Layer 6 of a small transformer language model trained on English Wikipedia (12 layers, counted from 0, width 96). Numbers have three digits each and are written without spaces.
In attention head 0, each number of a token's query is one row of weights dot the token's vector x. The head spreads its attention over the tokens so far by the softmax of query dot key.

Query weights of the head. A number n stands for (n - 500) times 0.0012.
q0: 621456422492320455582329115606392615544490452418491523627540576349552470675560613519536438573556211481734558536534478579464396429323497373377428424486472695391614395505407550481582317570523427443330802635642558484521528762585432583388489661409423650708600467583361783408338435300604673491
q1: 461453475562723462451496441372594711429534284511555511482471567242527449614316572494447580477364516485382583465790515586563777507553304507351414473379490541547554295520366483489531550503594519566580402545338485619670349521512639464468600721506490607483376500584472520298481381444531621418
q2: 529677444557513465448467512516532406428456509729650405545320427520580469786348309575587463444533520543441519534420661439394362624552566472584468622577538591535420545340493518349572444624440475248676504456411381490552494420527386368488384610463705555537418554602388539682597478616450443483
q3: 641606569372482264769525557588421513652500527571556503439642619614629246635478288596496561538554621312507483584470361423492625632307362504398577584400604373651515606454528752526309546547438621701476440632500326497415543530472526364480250551479405531326397311498543344579697571411435403342
q4: 593478530628494594529421677529485337504489497523409501527556657519466675395648555541479616355498543540549452597470505695441534489424831501484800496400543422340420612739510619480526389582389403378387583246602364699267512361322402622429464308283522451408549458496541621461550602440389383392
q5: 698496553385566648342498417496535468443540117262573341559615689481481429631528490587664334584446611376505434576678350568402492355425577556464349387533506546458505582632275496326516584390626656689509430642536568423602489465367583436457564482706535570533485442457306437462414461670484508556
q6: 506447521403425591494510466464532631526523492465435358329624445415568447425564813456373770532588328417511534419545521658591583580559588640502599479345387397338523551438553524598437166429455548616551535681588606417582454394523531385341567293666442330424532671490384491499458452551804341586
q7: 486365380505583383501535549507528694496553507612374628445471548544608443389393191530529560626377738396361677315626511407457385625442541582563419810600315574341565451415526441655532535493473593513615383328372571311707609507542381444404523674582641450372456287569407318486559703535501349376
q8: 361577424462355601663546347495352324473590509554401296484582482468405352478387782550473629512498592486618534677493594536581584304581697701383472381530576451585511527438385340500484594372484440505398671623471472603259405421433618397477633481343355608588582476497494537380487398482607569498
q9: 499378558448709647533552509574360521601351568202434284605455784419438669652559674538616687368501523439717246440570446342658438275434614537530514514183520457555417530556539468657637535070517613529668692343667535423255782504462595442409386474483632384428631475230413673592433550510425290499
q10: 473467578539582325351540403457571516314320394620291470262523523575463401305590460512559628488510549553697566584493492482440534649463713569477485361397571461601501557379560547436697469294536476554353500427679552529421432448445557652581428360530620584476463494496662428497556679702465396542
q11: 532489628708387239427490490463407459651522575471561541324354510416691622522444455451432448289609561518376449438512512552391501499549425595499389585624531467439725535476516492550617600509408513578493537492410821391412734485423536628508391500613609488284528506303516443580487598466437386532
q12: 501611486618376629386593611571484665508464468332509411480507612407397424379485564476620462661513550511379742533501432467545435450444573590507406464410609636503536506462497392268555529606573503427404560406475383700463340581713515577456430473524520443514498541702440453491377442311546510402
q13: 550567463512407655407378381558388647472592407591415467599646402551646444431493650620477548544570446467517519610516271388503520348515639421659529500413624589499438360453430278508480434428334422595456453687686630375573302550688501486623572647485607304639578424605408521507470337250354671596
q14: 474451497445641424473445493488611603546432551511564446499418545469480789516527630523513493611393462665608560539504554449469536393511527652559441579351524341476468466326551487490547632312502555399455510592685426598425524365634494520368475373465274564357485571400646392546451647538567443330
q15: 498528527633427498472552428443518242433519522541443298474478624420632517347564470399585414373612462406699566551304424404548676640665661715672557674510479537432472677580473513456532391326458662591678609482480498600477451403489413579534506590485384401506592442174564447645373455450347466302
q16: 481467540323465740772607428414307522462495380433485542532618634676429413599602685594556441501583307610388543706557618630361317420622561636532428504358580440622489545505517420405681607611587298348359744588657476395334388507347395480696388428456529585399465520482532524406341286159546590729
q17: 319429438479520406465423476440554551490572413497152421572507482520548653597584741450535666379491756609681463448602592429624551538434606667494640517417637357371468569524747557633552553472495634490555636357712434620069390246433594472401463349458435342461621383194821624525370463360537385432
q18: 522526594623544468433631433497445359525539446410611550398318482463609588476530727320486435430536618554373615524565473475551447481300392428488565640471468426536335473410556493749635487388442567622509497485518496498507528417680614494426516513512473395607656518474410446525423549562587508315
q19: 460392506524700528354621401608619400489368498736361478304162425494505580554473503480462445595499509323521633601396440503620373599610516637315412450573544494415690534507519425466490627399467682611586580517434439617472525431504507560388511335576518548312578428575490383626421718458496428576
q20: 548456567493588530506468144494516425380446514545512374574450608540501474428297705494484510591632529527474454495421431477423380525542519539420508461554666583499490333443470386413513376652693538696463474459526529501539380605532413326458394502499531505512769635563512464437397466582600644513
q21: 495506515438569433460624474469584566701402511566716474527355492351430351503613604234384578561532547497548736517608484548437481437565478364472284499378680538401589427497632247424450533573458568479323605560449375438462572487450648525448697654453381330495598584427407591515606479419470551486
q22: 531610561563498387536380428262694545362505706496532416372638294363475709401415715389241431293488539632706623711488517296398500613694483716621531386607515290370493410476586343252584479289492576676514547446565520524475447354519727416572565520909498522603473320563618428535416434503386585429
q23: 537553686407442311408414488409579640429239592613545424546358495520643678605512684420424668392444511537649433382408464497616479383563464620470490677551402567639552503471644506696365443513397494471688346379461353564608657459640396536659474349470497466526463491466420406352294776481581434331
q24: 407442579577530430473386545677532447634530334675544577465461386555680602339543598477460705529350295397558423442525498444419402412380615599394418651330419353311470372596530418471508606371564629571812475476668597601533369438459533556465486565456529458525536535466471470462504612628660646397
q25: 236717550701542531465536486454665528565484481431286395346439598583565504439344609586419702657523370338859492618389621469538593336406701707338615451313495344506529625464568587506558515358518453663422436419750369526355481144390682440639483498542433393519704427265549701544441272566647543389
q26: 598310354543295715487524339600410436501529288400720547728582617508401283683611490472739571509401540687487553556524682688655499468222399281317447297432675572423531373577401332383961469449440301496268543598324576613682489558470422512677549458468311493547472545712374651477486358299370615648
q27: 489540614617588536348433487342480460497424547624229569198556798590423507390539533735405583391535855495572424350284654374550432677347593557446497517648531493464568836356598606527277552369442529573549581511514222393435458539401443554505388396356508503590403558455644471482484409608683511502
q28: 581370435590588635593530275503576661458550387373711437648583571286662376532593562248672324813345553576374507604544426589420556367460468352362502369593550498466381248405183404360474538575443350626454519602572656633520440608529439542654559551279627669612490652662140330645505313218519706626
q29: 731541534442667492467491447581432493567344635376481469562223396399537447459486689583429502290393565627460562508479508639558442362583403519538598660296470492602440559569421520354435585646492356502672514470663506502486576454260351533508520532566422533446586395408748540515599423530446388493
q30: 562472467541544297471412554545497542414485427555466437341393606464497394625678379601480634491537502490505508459455372426351434544543490523434657380617502364343440487600291574404468520494543593472583626505603500343368637464609379495621598520707456585576378423441687642591458570549449585519
q31: 330507727486592491619502611414545583662378432479398449480386451563503756271631498568424572403585639260578388520540552347643558555353578708433536641389480381552422706532447646405404512375421702409599267402615559454425651540443465435712329426464544300407593591540622508604350604569362532280

Each question shows a short text with each token's key, already scaled and adjusted for position as the last token sees it. A number n stands for (n - 500) times 0.0027.

Then comes the last token's vector x. A number n stands for (n - 500) times 0.0093.

0 " income": 634588396292507537556490513622415370608728557494567552602428599632406295545553669242680491361434
1 " stop": 720602365255644596572245665619497433529727407400898479464444564615406359423509899208817520405361
2 "ped": 796601334312640572632270628648495360596651459411820492552419576603420355425506957234762564394361
3 ",": 700653300281571664615298752512503282595627473309812521546496537537388313446613861343765507446331
4 " and": 731651348290626609608252746425460270629596465307889464434480669537464340395554804407768554437390
5 " his": 724717361269596622660209706469539364643598446293842473413425655612444367350560736419768578382288
6 " fort": 663645334335625611584173689517456430534597425250842551475435607643432339418503844309807575451284
7 "une": 710643390304678597617201746540487356581603404314837524433365580620485291427487861347785517422222
x: 533453422501563514418512608598649676372456548464488606373723520547596348464490170368558525603385673416127589299648586645385509456378504378421661450585468581406502420485425679656374443626420471594487370497379549442779440446311312547317461640553681751684360538702277380463694487566505414624
Which token does the last token look at most, and with what share of its attention? 5 " his", with about 30%

0 "i": 629603393301499538547496517617409370599713566505548566596428594633420290542559665251673499374422
1 " Revolution": 702614393389594604606243758517492335585704444347841493515393523716519256442581790302803551400314
2 " he": 767626332306653531626261733463476386588633421313893527454461559662405341384559769341759580444187
3 " served": 742596344264631552610249639510483401600672348366887580514497667652404366397562935318797562334280
4 " as": 673654382265619624500261645524442383668626417336880570464451628626391287385600849364790641363351
5 " an": 715653402272610623547210628540466342704585436361926490457433673636389323379558764331789677392293
6 " advisor": 648612400363651663598214638546517442618635476335911538480506672677433258416482842266848599364323
7 " to": 718592421345643660599233666561389362700608412330921499505466609546405325315574876380843679371333
x: 519472487657587613422510708486529703423461448357549530362451777502597174455602160503482487538356665464080698365598538735477534588435536384435578546514269546288458407452339555472402513622543573586576324462552577384779413536448332436582523651503655635605399508572341366493551402479477535728
Which token does the last token look at most, and with what share of its attention? 7 " to", with about 50%

0 " 118": 635598394302500538553489511610420364596710563502541559594435604630415301551564670242668491367425
1 "5": 762654427322566614532190709557551329527634458378832498441437583598484267458586810250732526438270
2 " and": 787599391361688641631236688465433272539549449349855450410397632555446339425610826311721563491379
3 " built": 679570378319634618611180621551504336586626434332865506488407597600481312405529858297783523389365
4 " Ar": 636686355425589611585198657506460369520563518370785525486419559662483347429632877284872513517314
5 "d": 727674323495588637508198682574468395618480568367817556522382539611513336371595859257883520423274
6 "f": 724607294397612637521185745578467350559552517391749488436414536628461300430585860278862504496278
7 "inn": 778583334403592621586203786516460374586613421402768499471418540653445314393573919340795535489293
x: 586397428548659615461478580547693565370433486479571518296620732502549323486533151396542570502290649429201503346539581596462510659455469295458469322603490606340485462513382729578372424515359568616380294583470613507778536432534349605438483708577770628504284511623275477527696336511535470615
Which token does the last token look at most? 4 " Ar"

0 "ers": 630594393298499526554501520609415372602719564501551568599429594630423298541557668247664491368425
1 " during": 784720367345606700527234667564441339574731445355860491480410601639441388429652812297809627415396
2 " his": 768706365315620641593228692578492387616599486366807478466348616657377372347607800344761634337314
3 " br": 783637329391637623502148652624382468478546446395845488524357627683396371419534786212844698438298
4 "ief": 776628378369634682564174715598448455553595479363857538506354565713389349429530845238796619381220
5 " stay": 771548335265701569555225662604490441536643384340854555517397596690372374435503932257779555373277
6 " at": 757708332370636671561244623566471361620620445298839550515444573644341365406665926299829609431421
7 " the": 761702342364565652587219690587500294662553530331864480459383539648355304404636868271780614349317
x: 498525548555604528249535742525574776435483351480552469353568695462601255501521081464531545704329701440191647250509527760426626546514507244459531473415453567425503368511357620587415471568484530613438288545398509477723518514384418562604349627364700597591486513597299366511530515508510516648
Which two tokens does the last token look at most, in order? 6 " at", 7 " the"

0 " were": 635598396292501528555500511605408363606713566488558563594431600626412304544553661257665498360427
1 " defeated": 729627362334599635543241689555474382566647421348868508531450699635461376415564881272819563339369
2 " by": 703715344356569721527194625538432330657603480322875509542395634597463362380613872369810600350378
3 " the": 716728344359512704586184698560467287628561528335863470491382626584421321376591813296760620330313
4 " E": 638733352459498600587182728556360372503521482298875515510359583660462322368579816256810640424269
5 "ight": 703684386442526612590189706565446412526589474277900514481319591626434292425544857285764622426293
6 "-": 730639404320551685573188704566359354510590441302905494420291528619465264374589858209704582496279
7 "N": 738647400378524615516164734581363381447591369348869500413372598657406268409608840301760540443307
x: 513369346521667515410594599483560594374513482438635563407607610384667286651565211464421528498365786407363445275584555706395418605466462434468575493661463495510444225545337654494376527627446415672428248556331555343712548410420429435459475743391736565615407548504335475613750418590440509754
Which token does the last token look at most? 4 " E"

0 " owner": 625592390300505531550492509615411370602722563501551563603429594637416294543554663239670492360423
1 "ship": 663641357339578617609245735555502370560738427369879543480396590655506334428535825212792526343312
2 " to": 703617411359606597613254694551393319671665403303898533530410614580462394313603861384787628413342
3 " the": 719720389336521655591240724590480275631602480326895506467395601648386326359609821339709639379292
4 " Borough": 584686352449551638565234718545447323607630454290884549473378534683465337408564843319760590298347
5 " of": 621702351369546739533193669593372322665600459307869474462309501640498300343674893293763634370410
6 " Lee": 604692340441558607546233775581404363602565380399768491501398518700490237364656940370779549366353
7 "sp": 683613305448586547587260767584428370572609390340847446468399544674421265410648886320758502414325
x: 483525423493592558416592728687473594365535473460611545291584670505554237404555206456516521530241801611221499409500594552421544710401518317390540477583618509456499281512435554578323447484447604658355363510295597396752528413422471527438419745630682566471475470567265422437771414494470531659
Which two tokens does the last token look at most, in order? 6 " Lee", 7 "sp"

0 " Ireland": 626594397304498529551497522609414365601716557503552563604433597639411297551564661254661489360424
1 ",": 725646362335580631581283769436464307593652444338890520493477598573441271491665767296724538426298
2 " during": 763721357366599671556197663496441319610707439338848480491413639633434405453640776351819644383421
3 " his": 762711359328619643604216700549482378632580485353805475468352639651379374359602774356774634327314
4 " first": 760621405354650675539168736588407415501553440357849511483428646672392366374541820241800677342235
5 " exp": 780620367363654619530188640612388418469614430385856485542359661668370386496548844269813637441315
6 "ed": 876566381415630604537180659620368439537550471390848534543340627641364390419576874228792648325265
7 "ition": 804568394354615669581212739609436395547642477360852528544370609658378355433513933290786610355257
x: 621428400648585515486578688601541750405396507379614463326485623518574369584551156457474501524346606458263569353660652769408460592469536251366444438517505628384455363503409655695280454505380521569510333481455568399808441547360331503425522581462740715562462503716175449486591448499594465614
Which token does the last token look at most? 3 " his"

0 " joint": 630599393295502540551490507618410375597715571503554559601434597635410304549554664245672504362423
1 "ly": 739605434344593609614258744550422387627660483365870532507417647620508349421536843172770613401203
2 " fight": 730584328253606571589285701590540419556689424331904521521386612703457388435507857308804528347286
3 ",": 692663293277539630621280757457485309590640440279878539536489597578427269450642811372732524414285
4 " \"": 723690370290595626554283733511476295580683334358775566473342571563484218418629803448730545467293
5 "I": 712643355310514501602235757506487363533615479173847530471366641691518251409599684358789515481207
6 "f": 747583323306523497569220761488434367518638481267856519405414665731511242436561720335777541528210
7 " the": 774654402303478561651222688483501320569569504256919516434394628695476270360574710319720605482215
x: 451514544492546526171556726486594765438435404494529507299573588483507256514439148422489569702368622447203618191412575672338458626592529213518607414560432522387582336544410622595425408622454465624544448560464474390639418523422468494578386689446754653719543527509402421550566451576530505713
Which token does the last token look at most, and with what share of its attention? 4 " \"", with about 40%

0 "uda": 629596394299501533551497518620415370599725568506545568592440599631424298548553665242671490369424
1 " around": 721675377352590643534258630605462347609712478317879481478433596622443375411638861236805598440391
2 " 63": 687605409421551623513179741599515293567588486344760546499415594629417322396616904223809503434326
3 "2": 749600382358607593533176720578531286530545484346775524481332524581423305442551899233727474441327
4 " AD": 676623339373545561606217703507481330526603404324841525498341500627395345429613836297786489409372
5 ".": 838679276355425565711222799427460327555688400342805492485447650516449377483642792341743463442303
6 " John": 762713284368546566673210747391505339609628378395786526515427614672544302419610798360820473411291
7 " arrived": 757671269316643618631224627500576389610644407336814515541435625652490373419528895263804515326302
x: 527544493520583507405535629452594780375455579457507539382659698444429310378495215226583514693321635405270636339579610611335585607349582385382535565568408510411546420516308568631311409670435552517371288499335685400787406518432397605476521643501816503563456411642415422523455491626581476706
Which token does the last token look at most? 0 "uda"

0 "f": 636592390302500531548489514621405375595716570506546560594429594640414296548560659236671499378420
1 "inn": 765601378405556608550220788543402408570701430427814493463404608660480260436595820255770606479311
2 "an": 715612373369586643615207722541481372616633419424811491424449584714491263429592847297755597459291
3 " castle": 624546344266622605602248665544524379608728411354828545479425490670501257447507850321739496388315
4 " on": 670684389359643669500237605619465292655653419310844513492424516613428373361639905359798653486413
5 " the": 698706394345561651528250678634496290647601511309884509467401542632375316380600864278756682411325
6 " former": 644674390367588670575185704574457348573599481288914543493412581685371327369555865239796652342285
7 " site": 608593327325605615573227708585471307574680380280905564512378567638379285452522884282744545312279
x: 593484384501591591289567694517604714445537531472521505419568559550490253495633274441509503627338827405221540400652621678400465535334581398387584519504297582342433393531353536671380511648420447624496247596312668389711457501348384508374441679379689682560504380664365459399529522613534475666
Which token does the last token look at most? 7 " site"

0 " was": 639599395295506532548500511607405364609713562492559561595436599637409303546556662253670502363422
1 " titled": 673672408318501686565254728585460370610707477354842477477476611665447313401629826304786626380281
2 " the": 739710401299483668625227714552473314618624516347899455474429642658418308378599778296736676360254
3 " \"": 744717407336582677541297730570445304533651342358788559463293558572434225413643823409716608454270
4 "F": 698676379324497563544185756557386380432613458283857481464389633697457288430595738328822624432227
5 "ir": 739625423353575582579174741505383423484595483261886518412386635723489235412546785302794620395237
6 "st": 724582401335551597600167715520407366521622470325866479411359575742476224401560789270776638398240
7 " Prince": 643609391405557566598195718475457381542565459329789511396328533752490246378627818254804585405252
x: 561467481608662645341508666586511705398457468604574528351687481447521277535473082353575506616318790422323534394426506576257498552481505269404633425481320612480533324520476567584438481592330569648495427692404596289710464473350421372490589719358641583578521581513314433560648432664545497600
Which two tokens does the last token look at most, in order? 3 " \"", 7 " Prince"

0 ",": 635599391299501536548494519604408363600714565491554560599436596633412293550559663243668500370421
1 " ask": 742585363310600567567287724555523438603634429393910497482447708670496345382553800270829480379306
2 "ing": 741654317306552639666273708571533414629613492328856498519423625689503355360550863342764576358268
3 " Gu": 667730272403549653565207729540429391539541432387802474499438579749502302410628783392822579449262
4 "ang": 744665338435559631601201762556444427557495457392853509459461567728485252414552802339802582415217
5 "x": 711629338398568636635238782538491349609591453341865530449420511673516185375538827275742512470231
6 "u": 687617312386527649657218773561467358573602432335805518391422541657540236394543843343766521504220
7 " to": 747592418410604642627253708532445313649569384274875542479431600601491371235566868439765577471292
x: 539514463598518603370496643457564773387480485323512515334546740507510189527517149477497533537343649454115690311535571625481542730414550336397699486603290528248521363499390630474360424607577548601530403462589515343734462486488421455591551689543595623625378451588409409449582388596485507692
Which token does the last token look at most? 7 " to"

0 ".": 643599388296485536555491520611405367599721561498544554598438603628412303548559660245665495368423
1 "\n\n": 814719331203514675625290729484408268567742503414757558544419667615548358516601766269805482425277
2 "N": 734731295296478551564248750500457320537706473370748525505463690704489349484630762297827503415257
3 "ume": 777718368324511597632236747524463385531737522357842498489439660700592314465547739247855524412236
4 "rou": 755648353306514599690291754576453364570731479386828452428459661654596353462591788247848514428193
5 "s": 779663399277503617669304745553488350622721511370851509455389576643621344396582834242822475354228
6 " raid": 676630300244532617590281690555533416573788449372864515513438574698524401464535857249854470377309
7 "ing": 718669331272563610636297691589498378623698480365836506527368548653520386389573940251806526355286
x: 521461361618500611370538676493558819345476401390590528381649635490582291456515216398522574572322607473175649311564595593404600644427629383419475416502417682448475360404479673679421567497425532531502230464382544433807388452433422479343574605553799585548416467702249443486501499511638508704
Which token does the last token look at most? 0 "."

0 " ultimately": 639596395302504526553496516608411368603714563494558561597435602633406303541554664257663501360419
1 " le": 728633362344640536518266761558431376557647364352882521496391622637500281407547779295860586464339
2 "ased": 776649422343591570601239676608509368616689404356863500512397642692464322370544823353764592397303
3 " to": 756585427352612649594241693582406341694604439278885504546468618615423400287562903377784652424329
4 " the": 747711406347508682588245725618486293643561492309887496469425604664356341333586832352711638377297
5 " Re": 643702415479533623574214739591404320548563463327852540524376519704442358389569891326811613441297
6 "adi": 764724418460550612492221748618427363563603458339902534499361553698436351435561858324806645426234
7 "ng": 752695403425587635546269772663421342567593437356887491411337551689473305396546895258763661441280
x: 613404429615536606410549647480540787385569456437535509400577699499632262612439153442603619552276637470262572296561549549381564581512508281422504418426561661504466288440428704566370519676407541570484406501377523374888395409362372452318495708572710634549422495545356394525735405525451479617
Which token does the last token look at most, and with what share of its attention? 5 " Re", with about 30%

0 " of": 626605395298495547547493509616402365607715570490553556596425594640417297541559665245674508365433
1 " anth": 656633375362555647517173696589424380595690482393878447540418570701468284393535778329835590435356
2 "rac": 692643314417573592599162683611416430582640448420890434511398605635528232399526808299846565418349
3 "ite": 683635416320570637617229738600424380597638434412890494454378534639522262383531847263828622429298
4 " up": 658603418363658619546242636574459362582707483318890509497375575563518303371569853311846611452311
5 " through": 701668425345626620520210641560433313596643500321915484497355532565459389353612888331864614405378
6 " 185": 641682446378571662525143728515485334539617451441784507534379598595413338431627947305809542429348
7 "9": 740586429330632617567138754526493302551577421418772459475375576583416270429595906303769534362295
x: 630464386630608577383567522569600614382525408454485651385556666474527361463484152372558623647419708378305425349642572680411557613321634316455500384501495567377372508483388676618441460585410453599497261472399539496947499493381419393473475700434775676533493539606201372494639319617509495530
Which token does the last token look at most, and with what share of its attention? 0 " of", with about 30%

0 " in": 634606394304499538542495509615403368606716571491551558601431594637411307548563666245676508368431
1 " Ireland": 704672406398542584546239814529498318604692401352821521532410574647457301444608808366784528356332
2 ".": 792722339324436624674260826491470319592739394365788477487490679543478392457658801349716513415296
3 " To": 779712418398559572685268694479475319634617490383820507513459648669549430387643786387875555460266
4 " guard": 728635283344572640549242719529550405605721442413814532479457623662505383379554886332851466362330
5 " the": 797717323324509645644247673539550296640634509348862485466406600618444337391616811303774583424276
6 " northern": 657686337432571609575212694545473329562620503334889531487409585651431347422549831254823597428252
7 " border": 626643318370594617567245698576482345558695437317905530485349543617438400472520885236817535338304
x: 636510422505631542325570583625591776377593446436564481334634543627536338488568229341522630498296716471268608429665570598400533613379547309415560477513327574354450358524352569616315427756393606508428257552356637299675450477374361561511386547490774634578475381688363400533612492610510538585
Which token does the last token look at most? 0 " in"

0 "ti": 642591392296504539548499519623406374601726563511550559595428602632418300545555650247670501369419
1 "ve": 786658451372569608614248751638416349541706462411884457482411609639525329452553760271799599446266
2 ".": 825693370313406660637243816559450341555763421391790469497487692553497393438636778322734533445283
3 " Three": 782688367358479589667195720501525359516658479390786513484406648666523430426612779325842557403251
4 " prince": 689602256360588640632193670502495383540657449363790562520366612682515398416492722327857519398279
5 "s": 724658291344555558674278693518498361570672439297870613505282547569560341389531846271766514376244
6 " were": 749650374226626553578266598474516319653626444323894584491376629556505357416528850351800577389295
7 " considered": 702645433257629610561243639525531386650621476317910548476437690617474308384532851303802606458293
x: 426432433443633643349505604390644750415448433321415619291602585440516181467475243338482564637344747451235676391494577676362434640429475377442606587551333497439522407488437620624433495606371518509513308410504571445762498578397335583515430762530735656654523548756357506462545499602404453654
Which token does the last token look at most? 6 " were"

0 " Chinese": 625602394300495536555490515614408370598711567501559559605428600635413298544559659250669509363420
1 " bur": 711638351411670606522206631581435409557613446409904482485403626683502289430519804209848608459362
2 "ea": 745653335422602624535240689632451386570623475469810530444357567589491279423531882238814561440290
3 "uc": 763590355419639629549268736633423349587692470507854534514434567587514338385464872217812516487250
4 "rat": 727611317356568631561256700630490353632732426466830547432418552592534309365509902328846527491359
5 "s": 727595378327574603608300696588512352623705473361896559444360485537566290368525895259797516453340
6 ".": 818715312301413632666268805504492313576761434355782498493492661505524402453610803341763498479303
7 " On": 836751364354502614587253682516497283616694541381795482507482634654554475426614774365900591472263
x: 515437410564588615406530541558590802352464445473543471344492563478611169499579349369531595675362693330213708179566444515367480541402503348429631466618490343451471417346378679559290413585488617576522294593458628406799418520550508469491493648517674510676526546756437417439428403577610470738
Which token does the last token look at most, and with what share of its attention? 6 ".", with about 60%

0 " with": 631605392297503541553496510615407371603710566487555558598431596637410301543558666253673502363426
1 " Pu": 667656379430583590590225726562407328561609422392800487509439636665526318394619798312840545434282
2 "jun": 766681370405553626510238800562448400540641409459865515432438596666484274443610817325809561458231
3 ".": 847711346343408646660247837518452349576713396366812485484489670561490389415652806336737498423251
4 " In": 833740391399473603592233692478480308588668531389809511523421591692535472416654813353875570438250
5 " the": 851729382405480617567243727501511273621655575383829502483386641637474385392612740307810596398256
6 " same": 748675368434528621569208730549489360529640566351822506482396639616415416376576763270838609386179
7 " day": 768652351349576584572251708489502341530682457298846556527370607643415434436588889297807580390236
x: 646467496534664623302535617528605765385535527524537504355599592550550317552479263322514580547375694424238501292635449609389446588296516370298602492579396528366532422518367652664262442581492526567544314615415717444727440444502315481486539720440695548657437400753366387375541286539563531610
Which token does the last token look at most? 0 " with"

0 " Lis": 627598392307502536542497520610410365607715565506549567601430593640423288545570672246675489368416
1 "more": 716639418395611597576275750537494377635647466382844523458414579676530271454608834226787518437242
2 " were": 763638419243644556561283618498506318675627466350882551460404614578467361416539849307785579385320
3 " sc": 684631341302673499481233640529467387548606467342920526556479598656445326482504833303850583479322
4 "eni": 736659397324608510473215742536482392654612450333876548511468578602454251473555818320838559467283
5 "c": 699622381294657555550198705546461334635681440362879545445501591626437255425488834285768553486276
6 " early": 657608441298683603550183649526501362606679425347869541508476606616388311414521839308780622447303
7 "-": 664569438272640640553187720545374318595642426350837510459332558648395283389572830216757598469278
x: 578431350560535605237622671596574662335350451478588574489541562562575271489481195342462611537400685464206532424480564713350390591538622174364531489617479563426370419514413661689468505626610549648511354487418478565762467436492340419609431722464735635553429529563291463512660399495408284636
Which token does the last token look at most? 6 " early"

0 "rou": 644599392299505537554493525624406369599720564502559558595433605636417301540560674243677496361409
1 "s": 776644424332545620590279766578467369608693489374867504456371596622555331376572833226794525347278
2 " years": 736590414295563571571278732507533337610760458329849567488469613613446354392594868307808547385294
3 ".": 814721337310423594636281826507479325589769430352806493514513684553468403468656812348755513437291
4 "\n\n": 836725313196513673630306735478436262590770514398747544544448693609550385532602765303827483432279
5 "H": 781764301287459526630234760502498301586735490323782469532455649683507365512641731320850506434255
6 "ow": 790684353288515510684271745489488334609724532341766497478464657693560335501624822318813518447180
7 "ever": 849680367269566581652291758506537304594703471365787490478441662719547346438587803275804517443177
x: 527522463550644634354539688484690796426474526499431528253650563389555298480506300422542558705294605319205595245466625599428487577443506383441601498581400535382542331424437582608360436465440526553496373604362562515889459446479443503352434671618741645559503490682229447437523337485606478700
Which token does the last token look at most, and with what share of its attention? 5 "H", with about 30%

0 " seen": 629588396294506530544502506618414373604716572498544569598435596633414304543552664252662499372427
1 " just": 767613409359611624546253678609466396584671485349857504449450676610413403396566839212772590468275
2 " above": 722650374359557616541238629644513325631641515259852536541369551612408423374573887308802587438330
3 " the": 761721334337500632585237662602516278595589563297851510493358552622379368376568852275735647439302
4 " remaining": 726630346412577626586179667623449356523609520249889493458344622596388408371500875221729652359291
5 " portion": 692631327358581616541222637611498299545666476284865538486291587630394379459493887268748545386325
6 " of": 663679302330512641599217640548423260611675511260857506481239526603425357387601869311771621416412
7 " the": 704711326345504618615197682574471238614605539296852478483298547603374342372582848280757620384330
x: 480505492498563608223541768506604799414465347443496513421621659489555249496521184451561595685347693444141594245540549659422557568522461230488556421423436585476498379492391628620414399573492498589523241588334527432728495526395472551651360635379700598665433469565356375502537492614499541630
Which token does the last token look at most? 6 " of"

0 " a": 638605394293497538547491507614407371605704573493557557597432599640409306543555663240671512369418
1 " fort": 692620365377625588545206675555451438546658474301880554469431607652446323447528818218819582449304
2 "ified": 719678429397604607592217680596496388588621507353885546512391599639473363416552855187814628424256
3 " entrance": 644608382354626633596230650593520376578723470371880548486449547623447331430486894228810557377328
4 " gate": 585593328303612577556247623611513410572702465354890529481366486597468328429519901188851510378355
5 "way": 623602341288581543586263663592491361580725454342837539537369436580469311455551951271780495412317
6 ",": 637652327308579612581275735469476280606650442292865527512470512530439280451645857338781516462329
7 " keep": 643612335262635536564260690512534400639655422297916493436421585656489352406510839312841519441328
x: 544512457540534665390570639495635755298540496450457544338621530503468242458514202358549628543257684423078581389503557576339504724398635372484586529651322506429478504529439522582371503679306482543444380589454568453704403465453403509488342647561775586559407504832410319567516545529519468644
Which token does the last token look at most? 7 " keep"

0 "ed": 629596398292506541553491517615415367606715570501554562603437598640424295541556677240670508369418
1 "ition": 703604409338563670607259759573486350591739485372854509508418626643509302438527870263761603389271
2 " to": 722599442334588626610246705558403328678669443315891485528442636601473388309587861377791662414350
3 " Ireland": 643667388366515586592246833538501313613660349332826525549425547663414300388612861464741526342336
4 ".": 786730316298414621709265826488475318584734384351787486496498682556481400444659795381712507411290
5 " Ar": 704702336391541575623239705457472345584680512419778502475450650688526371441653786349888499479281
6 "d": 800702303465549612573242733506488349655608566393825537505414637645563360410627773299912495400231
7 "f": 773638271366570620587214793522479317594666507417757468428445622659506302458618793311876490468234
x: 632426393501676560457575636537574678363485388536545611294627697447549301506481284367474489654351759388261542341407469627414496618408557309367578464572530487471473312439441601614413360510465526648395175610366549539741484408540429541392410804643702760587416567658288395532650434494523435516
Which two tokens does the last token look at most, in order? 5 " Ar", 0 "ed"

0 " these": 633602392295496534562494507616411371595709573493548556597426596632410309541551654252658505361424
1 " is": 779616391233634584567274633515466312656597443372902551467379613574464383410535840282770594395323
2 " signed": 687629394282622628540216647584505371623678474345857528565519629644474359414539891275839591350317
3 " \"": 720712379267601674537308711597472323575660358389748584516335531555419230413651863403742566451313
4 "K": 663674330291479588574209749566475386546627488252816541485404614692429268411603790330808543453258
5 "ing": 751647380316552599607243711568486417586566547259886514472366548710541300361586875254837563432255
6 " of": 734655400246509741547194664595404358621598514282841492472357537692541298303624883294801602456355
7 " Lim": 645650297441516619499180747602403347560569465389779481506412495696502297378585868325851527413306
x: 589490489524610610496595590578607653298550445546648460385506653492515375461555255316598621550327849355250621307613519558371538561504470220501522321625478578412408280481314606443481542631408569633365319590382568309658611407471440414467456736361683545624432574479435312503743405681526459590
Which token does the last token look at most, and with what share of its attention? 7 " Lim", with about 30%

0 " The": 638611395298487539556494516611407365597709571497553556599429596639417300547561656247665508366418
1 " First": 688677428400529628599210746508446360521660493390884516460397604692497327419598772230813644363251
2 " National": 671672388414511608614158728512451324522656441396843483493363576692463296442608802269787609350312
3 " Bank": 635634422420538509580207746498405355552719402362881513468318514644525289437594825289779578338320
4 " of": 650697437381532637546222673514343339626696432354927508454279503611517299377698846302770620404394
5 " Lee": 652681384432543563551243780530398375581635363415819505485375537686521233389656919362780551388327
6 "sp": 709610338443573514593267768532425370554654383350877461465375561659451267430647865320759514432302
7 "ort": 684638439434604572545235744519459364558680408450895521416342506631494229372593911346780500438348
x: 523511417454488599421569562646618630352596541512511511244710568503654178502547150435519613586325744398264663363561652593389428638409490314427514378526484599458424507427465660583322479510337543654453431422358570439800478481377439514513473674582768584557443412574176490536744488433473462580
Which token does the last token look at most, and with what share of its attention? 5 " Lee", with about 30%